Layer 7 of a small transformer language model trained on English Wikipedia (11 layers, counted from 0, width 64).
A neuron adds its activation times its output weights to the MLP's output. To switch it off is to set its activation to zero at one token and run the rest of the model.

Output weights of the MLP neurons that the questions are about. A number n stands for (n - 500) times 0.0021.
n4: 414 736 491 497 506 449 551 482 492 460 387 511 456 559 464 304 497 493 480 430 503 551 583 469 538 472 480 614 493 467 574 587 523 520 492 474 453 494 460 481 467 561 507 549 358 548 559 481 553 614 505 531 418 428 491 494 423 509 605 514 426 350 506 469
n6: 438 506 529 536 481 366 397 563 583 447 514 440 553 533 501 438 466 500 506 526 437 315 461 447 404 528 513 579 622 389 606 384 475 496 477 426 506 367 479 542 444 414 399 553 444 587 461 412 491 457 517 403 464 500 428 600 521 492 565 476 597 586 531 505
n29: 545 467 508 432 529 492 563 424 602 549 469 565 479 522 508 590 498 422 503 550 501 428 481 471 479 470 524 608 533 451 426 509 429 619 507 573 527 698 487 618 476 388 470 612 344 481 366 501 464 402 484 463 473 450 396 459 611 503 545 534 485 477 511 499
n51: 451 568 413 591 484 555 631 620 426 435 581 510 461 522 534 555 364 456 362 461 372 474 462 577 472 644 534 602 555 485 530 456 466 565 478 570 635 465 577 459 484 477 453 512 383 505 385 442 563 590 567 542 544 610 539 525 469 513 456 461 513 497 458 495
n53: 351 385 535 466 549 525 523 554 590 552 400 507 443 531 485 477 521 542 471 585 521 498 455 530 496 504 372 371 432 483 416 568 486 477 527 468 566 462 568 431 542 565 413 455 476 441 444 507 565 470 523 471 493 406 406 556 658 462 562 424 500 590 520 514
n70: 410 332 396 455 619 504 529 515 441 514 453 475 504 469 433 579 483 493 497 451 481 435 465 488 465 472 531 419 534 638 481 517 573 647 379 445 506 565 488 469 555 703 437 473 507 561 626 402 508 562 367 470 445 457 488 512 438 434 520 447 421 572 494 415
n83: 602 314 513 423 493 496 428 480 480 538 525 509 446 508 522 506 447 452 355 472 497 391 509 565 495 541 472 551 524 486 389 545 656 561 531 513 498 549 637 490 494 463 410 397 423 424 459 613 537 533 409 412 372 432 390 505 506 507 458 598 397 430 450 493
n88: 595 553 414 562 508 428 455 406 563 579 574 500 571 550 570 550 516 485 585 603 498 527 499 448 456 598 617 487 403 394 589 609 600 482 628 477 481 557 379 523 538 529 525 531 607 502 512 515 590 546 557 468 495 440 429 537 555 520 500 511 451 429 581 443
n89: 484 507 566 657 428 382 483 625 446 423 532 378 451 475 500 506 535 429 428 458 617 438 554 461 535 411 562 507 624 535 457 540 355 557 533 476 444 495 569 528 486 596 373 512 480 556 495 470 531 400 553 412 498 532 529 683 518 545 505 465 558 478 489 485
n100: 463 631 433 586 526 458 373 394 459 481 407 438 471 532 502 274 466 495 500 473 534 434 511 488 506 485 581 464 609 507 516 610 435 550 333 612 440 609 323 388 506 545 471 444 492 590 603 432 487 595 473 569 562 575 495 466 415 508 521 471 495 464 514 531
n102: 523 531 507 491 679 668 496 533 505 515 473 478 532 413 506 578 469 496 506 522 360 507 494 530 389 452 427 402 442 516 548 523 480 489 406 529 426 522 594 513 461 493 409 490 432 625 529 488 516 359 544 504 477 442 428 453 528 527 502 432 310 442 508 602
n139: 577 975 410 485 514 502 482 545 528 568 465 574 501 511 447 633 491 516 518 549 505 506 560 515 383 496 520 507 458 441 541 516 466 573 487 528 509 551 478 500 461 574 507 477 408 449 469 509 497 451 520 541 481 507 531 515 459 443 465 494 470 441 425 446
n142: 515 572 620 557 515 535 473 427 430 430 515 459 531 502 440 619 591 522 527 499 528 528 459 421 414 457 407 473 621 577 511 384 546 435 539 472 355 569 600 489 528 468 480 530 450 481 494 567 474 453 574 496 500 450 537 568 543 428 585 498 524 538 505 459
n164: 555 475 471 544 486 324 496 530 607 524 253 518 549 505 388 377 453 509 405 511 550 472 600 550 474 569 407 546 540 560 582 520 526 356 564 571 460 522 460 479 519 442 384 464 556 474 535 434 391 524 470 605 494 492 535 455 567 554 472 588 552 556 521 533
n181: 335 568 482 587 529 505 491 581 583 463 459 453 565 385 524 498 406 482 540 432 515 590 417 546 472 598 432 521 479 524 549 332 500 506 430 471 477 502 518 513 480 519 490 592 510 605 542 549 425 511 514 500 592 533 638 450 423 498 436 456 629 426 531 512
n189: 496 358 461 473 484 525 515 571 507 486 542 515 517 508 470 157 493 543 617 500 406 518 546 460 476 598 498 578 431 448 457 504 494 559 510 424 569 513 482 410 451 496 612 435 515 511 453 537 529 492 468 449 432 526 492 525 483 520 492 541 417 450 488 378

Each question names a token from some text and the token that comes next. It shows the activations a of the neurons there, in the order above. A number n stands for (n - 500) times 0.0044.

Then comes g, the gradient of the next token's log-probability with respect to the MLP's output, scaled to length 1. A neuron's effect is roughly proportional to its activation times (output weights . g). A number n stands for (n - 500) times 0.00093.

"H", then "O "
a: 512 502 515 478 473 506 502 529 515 497 486 500 471 498 636 500
g: 534 451 647 664 567 552 725 430 586 605 273 717 778 227 475 607 755 657 525 648 554 616 331 798 694 559 456 616 569 713 421 483 473 457 352 511 451 730 568 425 603 524 532 392 525 472 520 544 576 244 503 590 460 608 409 396 389 467 523 664 335 517 567 815
Which neuron, switched off, lowers the next token's probability most? n181

"Ph", then "ase "
a: 469 521 491 472 506 564 546 547 500 488 494 487 528 455 509 524
g: 402 510 506 408 588 629 541 497 864 510 404 464 650 382 493 523 504 454 717 459 203 435 515 724 333 291 480 321 752 650 526 609 678 393 564 603 391 357 601 276 361 353 678 412 422 458 441 378 408 709 511 381 315 621 481 402 588 319 246 549 678 500 474 615
Which neuron, switched off, lowers the next token's probability most? n4

"ac", then "ated "
a: 564 488 502 530 483 503 507 500 495 443 522 518 307 499 527 514
g: 599 563 472 420 433 527 632 517 560 723 548 626 634 487 507 390 567 436 630 439 472 583 476 804 386 352 624 287 383 566 742 523 384 603 345 627 494 484 430 505 628 630 562 244 686 923 494 633 511 539 544 486 389 680 398 448 595 298 798 579 324 668 643 637
Which neuron, switched off, lowers the next token's probability most? n142

"U", then "se "
a: 501 588 552 507 523 497 437 504 474 499 535 532 431 514 516 517
g: 601 548 391 374 690 536 485 447 437 542 528 710 300 611 537 401 431 308 620 290 716 356 424 542 609 292 852 363 155 437 673 535 507 551 505 550 619 437 284 525 748 629 539 590 814 351 459 341 550 430 371 608 445 518 541 533 659 527 432 408 340 528 366 448
Which two neurons, each switched off alone, lower its probability most, in order? n142, n83

"D ", then "City "
a: 506 490 493 503 481 484 500 494 497 528 488 434 494 460 503 508
g: 595 562 315 616 663 558 171 598 744 525 577 520 461 374 282 437 525 381 697 566 579 434 516 287 348 520 338 552 291 532 445 377 382 668 491 427 225 472 397 469 426 625 404 271 455 337 591 370 820 320 465 469 514 585 714 489 637 402 665 397 479 621 521 305
Which neuron, switched off, raises the next token's probability most? n139

"197", then "1 "
a: 497 497 500 540 515 508 466 481 487 455 503 490 523 499 705 500
g: 609 565 501 656 400 528 500 460 552 431 314 563 724 344 399 349 482 523 326 391 562 311 571 710 730 608 366 408 466 567 616 437 596 490 482 633 377 457 342 517 758 796 599 585 548 238 626 595 153 420 573 755 447 741 419 457 382 551 448 583 260 602 584 494
Which neuron, switched off, lowers the next token's probability most? n181

"Dis", then "co"
a: 477 565 504 573 469 496 515 454 506 493 439 529 525 449 483 495
g: 395 489 435 566 448 572 194 498 311 646 677 421 632 425 515 558 443 640 470 473 318 302 445 694 565 429 510 538 339 581 660 220 299 462 388 491 572 539 256 324 787 531 811 586 652 604 367 237 570 480 575 323 476 552 577 424 488 427 711 454 413 408 604 319
Which neuron, switched off, lowers the next token's probability most? n164

"tion ", then "18"
a: 522 478 511 468 505 507 525 542 499 505 502 437 438 482 492 504
g: 678 517 524 627 534 181 381 470 630 460 567 626 715 417 589 638 531 280 578 537 382 491 511 780 458 384 502 730 251 428 568 655 450 395 607 347 653 557 585 273 425 847 328 372 568 512 160 508 540 528 582 581 425 552 540 523 442 338 457 661 378 371 626 510
Which neuron, switched off, lowers the next token's probability most? n88

"by ", then "Virgin"
a: 492 499 502 533 520 483 525 515 627 534 495 484 500 481 502 502
g: 610 517 555 455 363 423 473 621 287 494 664 546 613 635 373 503 494 634 421 759 466 412 297 610 349 160 609 723 319 568 572 679 314 408 251 597 532 359 429 449 522 608 579 135 592 549 441 537 467 301 502 358 371 513 519 503 444 315 727 373 489 335 655 558
Which neuron, switched off, lowers the next token's probability most? n89

"| ", then "Australia "
a: 476 537 545 503 504 500 509 481 497 494 506 523 502 501 526 495
g: 506 507 606 656 619 305 571 451 194 492 681 535 433 537 589 292 226 767 349 319 506 384 432 662 532 533 405 411 695 683 373 634 533 515 467 572 280 311 433 438 498 396 354 516 532 459 503 82 483 494 547 412 341 408 456 421 402 307 641 322 691 476 478 583
Which neuron, switched off, raises the next token's probability most? n29

"22 ", then "st"
a: 483 541 522 508 484 517 498 504 528 521 519 512 508 508 505 509
g: 603 392 365 649 368 644 577 264 616 506 673 495 495 628 467 505 406 363 577 112 413 597 544 472 416 346 562 622 682 387 465 621 693 657 575 350 435 599 337 449 451 253 456 640 629 478 668 567 626 352 643 704 564 391 683 592 491 402 616 839 673 648 515 549
Which neuron, switched off, lowers the next token's probability most? n53

"ad", then "op"
a: 512 504 495 465 515 507 335 397 497 484 445 205 493 685 559 525
g: 457 574 551 653 656 570 283 593 594 354 619 509 662 628 605 485 552 489 386 540 635 434 699 432 509 562 504 508 449 826 638 663 649 449 385 571 367 392 176 378 441 496 591 418 746 446 525 343 581 475 352 496 874 563 824 455 550 554 320 477 700 456 512 691
Which neuron, switched off, lowers the next token's probability most? n83

"ana ", then "G"
a: 499 489 480 516 499 478 514 499 497 487 502 453 478 509 489 579
g: 609 443 468 465 412 711 493 507 586 387 490 857 352 394 396 374 672 274 534 680 529 490 507 317 532 427 433 759 413 370 338 421 521 702 589 341 359 550 482 595 351 595 433 311 763 677 311 519 745 558 351 637 571 610 720 611 462 380 473 441 653 276 538 437
Which neuron, switched off, lowers the next token's probability most? n189

"Bl", then "anch"
a: 500 503 500 691 515 502 497 488 548 499 489 498 503 476 514 473
g: 448 469 665 373 644 678 264 456 389 613 496 622 467 350 241 482 373 512 559 307 472 314 319 443 529 424 519 347 407 500 415 523 575 578 625 513 687 480 454 408 242 565 440 668 308 775 558 267 294 759 197 598 358 481 557 615 712 415 664 503 581 538 477 395
Which neuron, switched off, raises the next token's probability most? n51

"ning ", then "of "
a: 492 480 497 486 516 490 488 519 458 484 505 445 502 529 499 549
g: 451 529 554 287 406 703 759 641 425 598 481 428 676 660 383 543 368 447 403 394 651 555 415 515 451 519 592 378 335 557 303 285 363 456 407 373 632 544 341 547 579 578 666 499 373 239 656 420 694 837 774 591 692 461 462 319 387 714 400 588 461 460 594 629
Which two neurons, each switched off alone, lower its probability most, in order? n89, n6

"Bre", then "w"
a: 538 478 506 515 489 499 490 459 509 498 500 470 542 473 500 498
g: 589 526 556 459 525 411 450 311 341 632 338 66 478 399 455 422 402 566 525 464 664 510 549 421 602 487 406 384 309 447 614 341 481 577 557 710 620 281 651 293 441 438 633 381 537 435 402 390 543 291 353 765 414 442 574 737 568 490 816 675 744 430 487 498
Which neuron, switched off, lowers the next token's probability most? n88

"H", then "old"
a: 509 499 531 474 459 495 503 553 499 481 503 518 498 485 805 501
g: 505 456 478 502 482 534 601 419 547 563 356 282 381 924 702 428 441 441 503 441 427 421 461 540 495 341 554 816 794 388 638 350 567 385 502 621 409 355 565 575 538 514 481 588 644 377 444 256 415 563 474 499 829 357 553 483 114 423 344 611 434 550 574 498
Which neuron, switched off, lowers the next token's probability most? n181

"between ", then "the "
a: 504 510 470 487 514 509 531 506 547 514 503 487 499 496 514 512
g: 464 500 362 495 367 352 451 557 591 425 472 545 387 671 629 411 650 535 538 121 716 541 504 515 712 361 542 352 927 478 250 577 708 654 451 488 556 425 498 485 565 310 373 666 412 482 663 500 486 533 658 570 496 530 323 698 597 440 269 463 446 775 535 561
Which neuron, switched off, lowers the next token's probability most? n89

"ast ", then "States "
a: 502 545 498 496 494 501 493 502 471 538 444 454 484 502 503 494
g: 512 486 516 509 555 333 620 448 798 312 756 225 297 492 619 519 549 587 548 459 730 624 527 460 480 436 500 657 569 598 254 222 527 382 390 519 513 456 242 352 682 582 466 530 377 298 513 436 361 275 574 432 605 604 763 555 296 457 511 462 529 767 522 401
Which neuron, switched off, raises the next token's probability most? n89

"to ", then "take "
a: 496 450 513 522 504 495 518 500 501 634 476 468 526 495 493 578
g: 643 532 408 348 295 597 405 380 383 325 392 541 399 711 336 563 528 348 554 462 639 530 364 451 370 328 538 273 480 510 676 463 452 373 858 440 515 599 468 722 270 340 629 491 631 626 352 749 440 344 656 517 253 405 504 464 388 451 474 630 632 341 730 405
Which neuron, switched off, lowers the next token's probability most? n142

"c", then "ass"
a: 537 559 445 483 502 499 500 475 501 497 492 475 505 466 504 522
g: 601 468 461 527 281 439 501 759 490 403 495 428 530 516 164 415 419 380 491 360 360 496 519 647 577 669 321 704 290 448 573 376 622 451 348 567 251 241 617 281 571 465 413 633 314 410 524 404 526 418 312 230 557 591 461 530 451 455 265 295 360 728 498 412
Which neuron, switched off, lowers the next token's probability most? n6

"t ", then "Ch"
a: 500 490 503 519 503 491 521 507 497 477 502 472 464 502 498 574
g: 657 503 555 436 437 630 523 539 567 453 417 804 493 420 507 483 558 284 591 772 609 558 561 418 466 360 388 702 452 410 292 541 413 619 681 328 440 528 463 571 480 669 493 271 512 665 366 509 858 728 347 654 555 565 610 610 689 219 565 466 629 232 419 423
Which neuron, switched off, lowers the next token's probability most? n189

"F", then "ine "
a: 481 529 515 501 531 500 507 472 498 492 473 483 535 498 494 501
g: 374 470 492 553 543 549 766 550 498 599 532 471 410 573 576 521 477 531 320 301 594 220 557 492 400 578 692 496 492 554 554 330 581 515 362 473 385 384 647 672 471 705 348 266 690 381 503 337 586 515 683 538 278 237 541 314 710 270 399 292 723 597 443 753
Which neuron, switched off, lowers the next token's probability most? n53

"ography ", then "("
a: 525 485 503 499 487 468 494 516 429 539 500 425 470 497 497 508
g: 478 454 385 285 485 261 728 577 505 482 723 379 477 480 294 519 376 528 579 170 420 429 600 318 543 754 602 271 505 388 637 867 272 461 624 598 462 551 649 384 409 573 527 739 572 609 321 527 296 493 288 509 571 564 498 487 398 404 556 393 537 395 497 587
Which neuron, switched off, raises the next token's probability most? n89

"5 ", then "| "
a: 499 538 476 494 486 516 500 466 483 522 494 527 502 545 494 500
g: 406 575 673 427 507 717 584 489 295 358 640 380 532 403 574 521 511 694 625 155 356 454 569 692 492 491 494 517 830 422 628 633 308 376 284 665 587 554 769 517 328 416 563 228 396 482 569 308 667 514 394 554 587 713 439 506 439 580 543 679 474 587 599 625
Which neuron, switched off, lowers the next token's probability most? n88

"r", then "ys"
a: 505 537 512 686 561 545 489 427 504 275 521 512 524 492 499 479
g: 476 466 563 318 638 784 777 391 378 401 630 292 565 584 435 489 247 497 351 676 253 278 505 294 533 455 333 402 580 592 416 349 389 594 508 269 533 447 469 432 514 600 407 399 503 504 582 237 554 660 485 390 624 387 645 430 260 506 481 619 646 726 713 504
Which neuron, switched off, lowers the next token's probability most? n51

"ati", then "le "
a: 525 504 670 514 525 508 478 487 464 514 387 976 510 513 542 475
g: 542 482 314 273 419 380 540 870 369 680 604 704 575 319 450 495 320 520 389 524 813 626 683 409 528 352 478 575 622 488 641 529 416 428 697 448 706 539 343 557 745 532 605 389 538 570 723 570 314 585 588 454 475 594 452 381 503 534 495 520 749 315 723 438
Which neuron, switched off, raises the next token's probability most? n29

"ang", then "p"
a: 505 459 497 498 524 506 509 504 533 486 496 618 483 462 505 472
g: 534 555 497 592 783 522 685 378 332 553 486 428 689 500 536 404 663 624 246 328 406 584 570 333 526 543 495 347 464 379 440 626 419 629 838 713 414 328 617 476 584 708 357 509 501 379 348 639 645 462 377 484 351 384 220 477 295 375 469 599 587 223 535 374
Which two neurons, each switched off alone, lower its probability most, in order? n139, n6

"Second ", then "in "
a: 513 494 502 487 493 511 357 498 468 513 457 502 499 513 531 500
g: 402 492 299 567 292 450 478 685 440 628 520 625 309 634 325 504 483 358 235 643 492 328 535 526 673 620 295 492 690 422 596 373 389 540 497 612 513 522 443 673 414 400 511 653 430 699 878 549 656 596 633 303 614 589 467 335 466 643 591 362 692 437 547 785
Which two neurons, each switched off alone, lower its probability most, in order? n83, n181

"0", then "s"
a: 559 508 474 501 522 499 438 489 552 503 419 514 491 538 484 513
g: 451 535 369 621 416 531 941 487 412 439 637 619 350 597 583 467 424 433 476 613 525 624 589 511 415 398 436 828 610 220 622 484 585 581 500 487 337 479 375 449 389 516 391 396 346 127 698 566 462 556 330 388 387 577 564 387 487 504 599 194 447 560 292 372
Which neuron, switched off, lowers the next token's probability most? n4

"S", then "ong "
a: 502 490 513 482 526 501 493 508 496 459 503 537 510 532 460 506
g: 494 468 589 530 611 570 477 728 526 351 117 589 484 545 473 548 663 347 642 445 573 448 561 358 305 430 450 524 361 600 641 389 400 501 526 635 532 474 295 553 625 629 124 441 823 555 632 451 590 776 658 460 515 440 587 572 303 337 262 452 427 354 368 576
Which two neurons, each switched off alone, lower its probability most, in order? n164, n139

": ", then "CD"
a: 498 491 515 467 506 465 541 495 426 482 507 512 488 489 478 500
g: 314 523 628 587 657 713 415 328 571 365 585 416 654 486 484 592 476 653 394 733 416 451 424 427 303 520 299 544 528 361 613 315 559 530 628 457 130 630 232 428 467 546 260 612 594 251 383 428 250 556 478 440 555 455 286 672 613 461 670 639 402 424 543 378
Which two neurons, each switched off alone, lower its probability most, in order? n89, n51

"album ", then "were "
a: 488 467 494 489 501 473 524 500 505 529 501 461 486 468 514 501
g: 512 516 423 316 618 392 741 415 398 605 731 398 354 790 443 434 371 568 530 393 526 375 497 390 506 718 629 573 701 335 687 652 675 410 544 448 497 541 217 713 720 382 387 369 642 560 681 606 429 402 497 721 630 441 182 457 547 613 550 551 449 358 403 491
Which neuron, switched off, lowers the next token's probability most? n100

"(", then "E"
a: 505 512 510 505 521 516 518 488 500 515 506 510 508 423 505 496
g: 267 633 596 791 268 761 637 426 282 348 516 547 520 558 413 578 402 451 510 497 319 624 376 529 545 486 366 569 683 714 408 537 268 669 485 266 364 735 478 493 541 652 548 523 588 485 250 606 584 491 508 531 645 591 612 385 548 282 549 458 268 641 617 305
Which neuron, switched off, lowers the next token's probability most? n164

"ing ", then "program "
a: 509 501 496 503 500 484 486 500 424 518 474 453 500 543 502 642
g: 452 555 440 669 410 621 408 528 533 489 504 756 663 551 511 485 509 761 812 768 431 544 106 507 316 701 568 254 560 471 584 387 546 324 378 337 560 623 620 535 707 480 469 636 287 504 449 416 371 514 628 418 306 452 494 284 564 342 539 576 582 457 667 539
Which neuron, switched off, lowers the next token's probability most? n89

"old", then "en "
a: 518 504 126 480 498 470 504 494 498 581 506 766 498 498 511 499
g: 560 447 518 652 758 453 432 540 476 405 413 547 550 339 510 595 577 361 365 650 481 690 421 665 443 751 434 342 536 801 194 507 468 288 671 455 677 557 321 305 396 458 732 396 397 695 636 360 538 442 402 447 560 655 403 494 241 411 514 417 690 625 433 695
Which neuron, switched off, lowers the next token's probability most? n29

"Spr", then "in"
a: 492 514 508 487 496 492 453 499 500 499 497 551 524 475 463 479
g: 630 459 523 667 472 349 687 475 674 329 581 672 415 545 289 514 541 733 250 704 520 611 514 591 714 468 644 557 512 589 483 285 493 489 533 420 419 456 281 303 475 395 374 566 513 647 562 340 678 471 578 221 200 537 753 588 560 586 458 539 721 589 712 613
Which neuron, switched off, lowers the next token's probability most? n83

"saw ", then "Peter "
a: 527 498 517 529 507 447 494 505 494 497 508 462 504 498 471 502
g: 710 511 533 528 610 608 348 436 369 397 632 708 556 637 501 552 465 251 324 477 669 541 433 288 360 399 609 628 272 546 344 630 148 488 427 674 530 573 477 642 475 684 723 608 462 521 455 526 382 472 728 545 284 556 666 576 176 600 426 338 505 403 352 538
Which neuron, switched off, lowers the next token's probability most? n70

"5", then ", "
a: 628 508 408 535 500 515 579 488 554 462 489 501 480 491 521 529
g: 433 524 502 459 677 517 764 174 655 391 484 675 562 524 461 481 717 385 610 232 514 641 622 672 666 505 281 745 623 633 409 392 341 501 368 526 366 414 466 428 490 726 498 664 506 424 417 578 437 419 279 490 584 432 714 687 692 406 736 360 566 358 454 518
Which neuron, switched off, lowers the next token's probability most? n4

"ge", then "ography "
a: 582 500 464 300 522 568 521 419 510 507 485 509 436 457 538 458
g: 581 443 448 506 551 507 674 248 410 362 360 410 461 588 453 572 606 456 547 447 421 397 374 245 596 439 331 305 436 239 544 300 310 455 286 356 173 314 302 562 652 530 591 527 621 512 586 339 431 358 423 455 400 584 600 792 351 499 562 432 512 690 388 768
Which neuron, switched off, lowers the next token's probability most? n51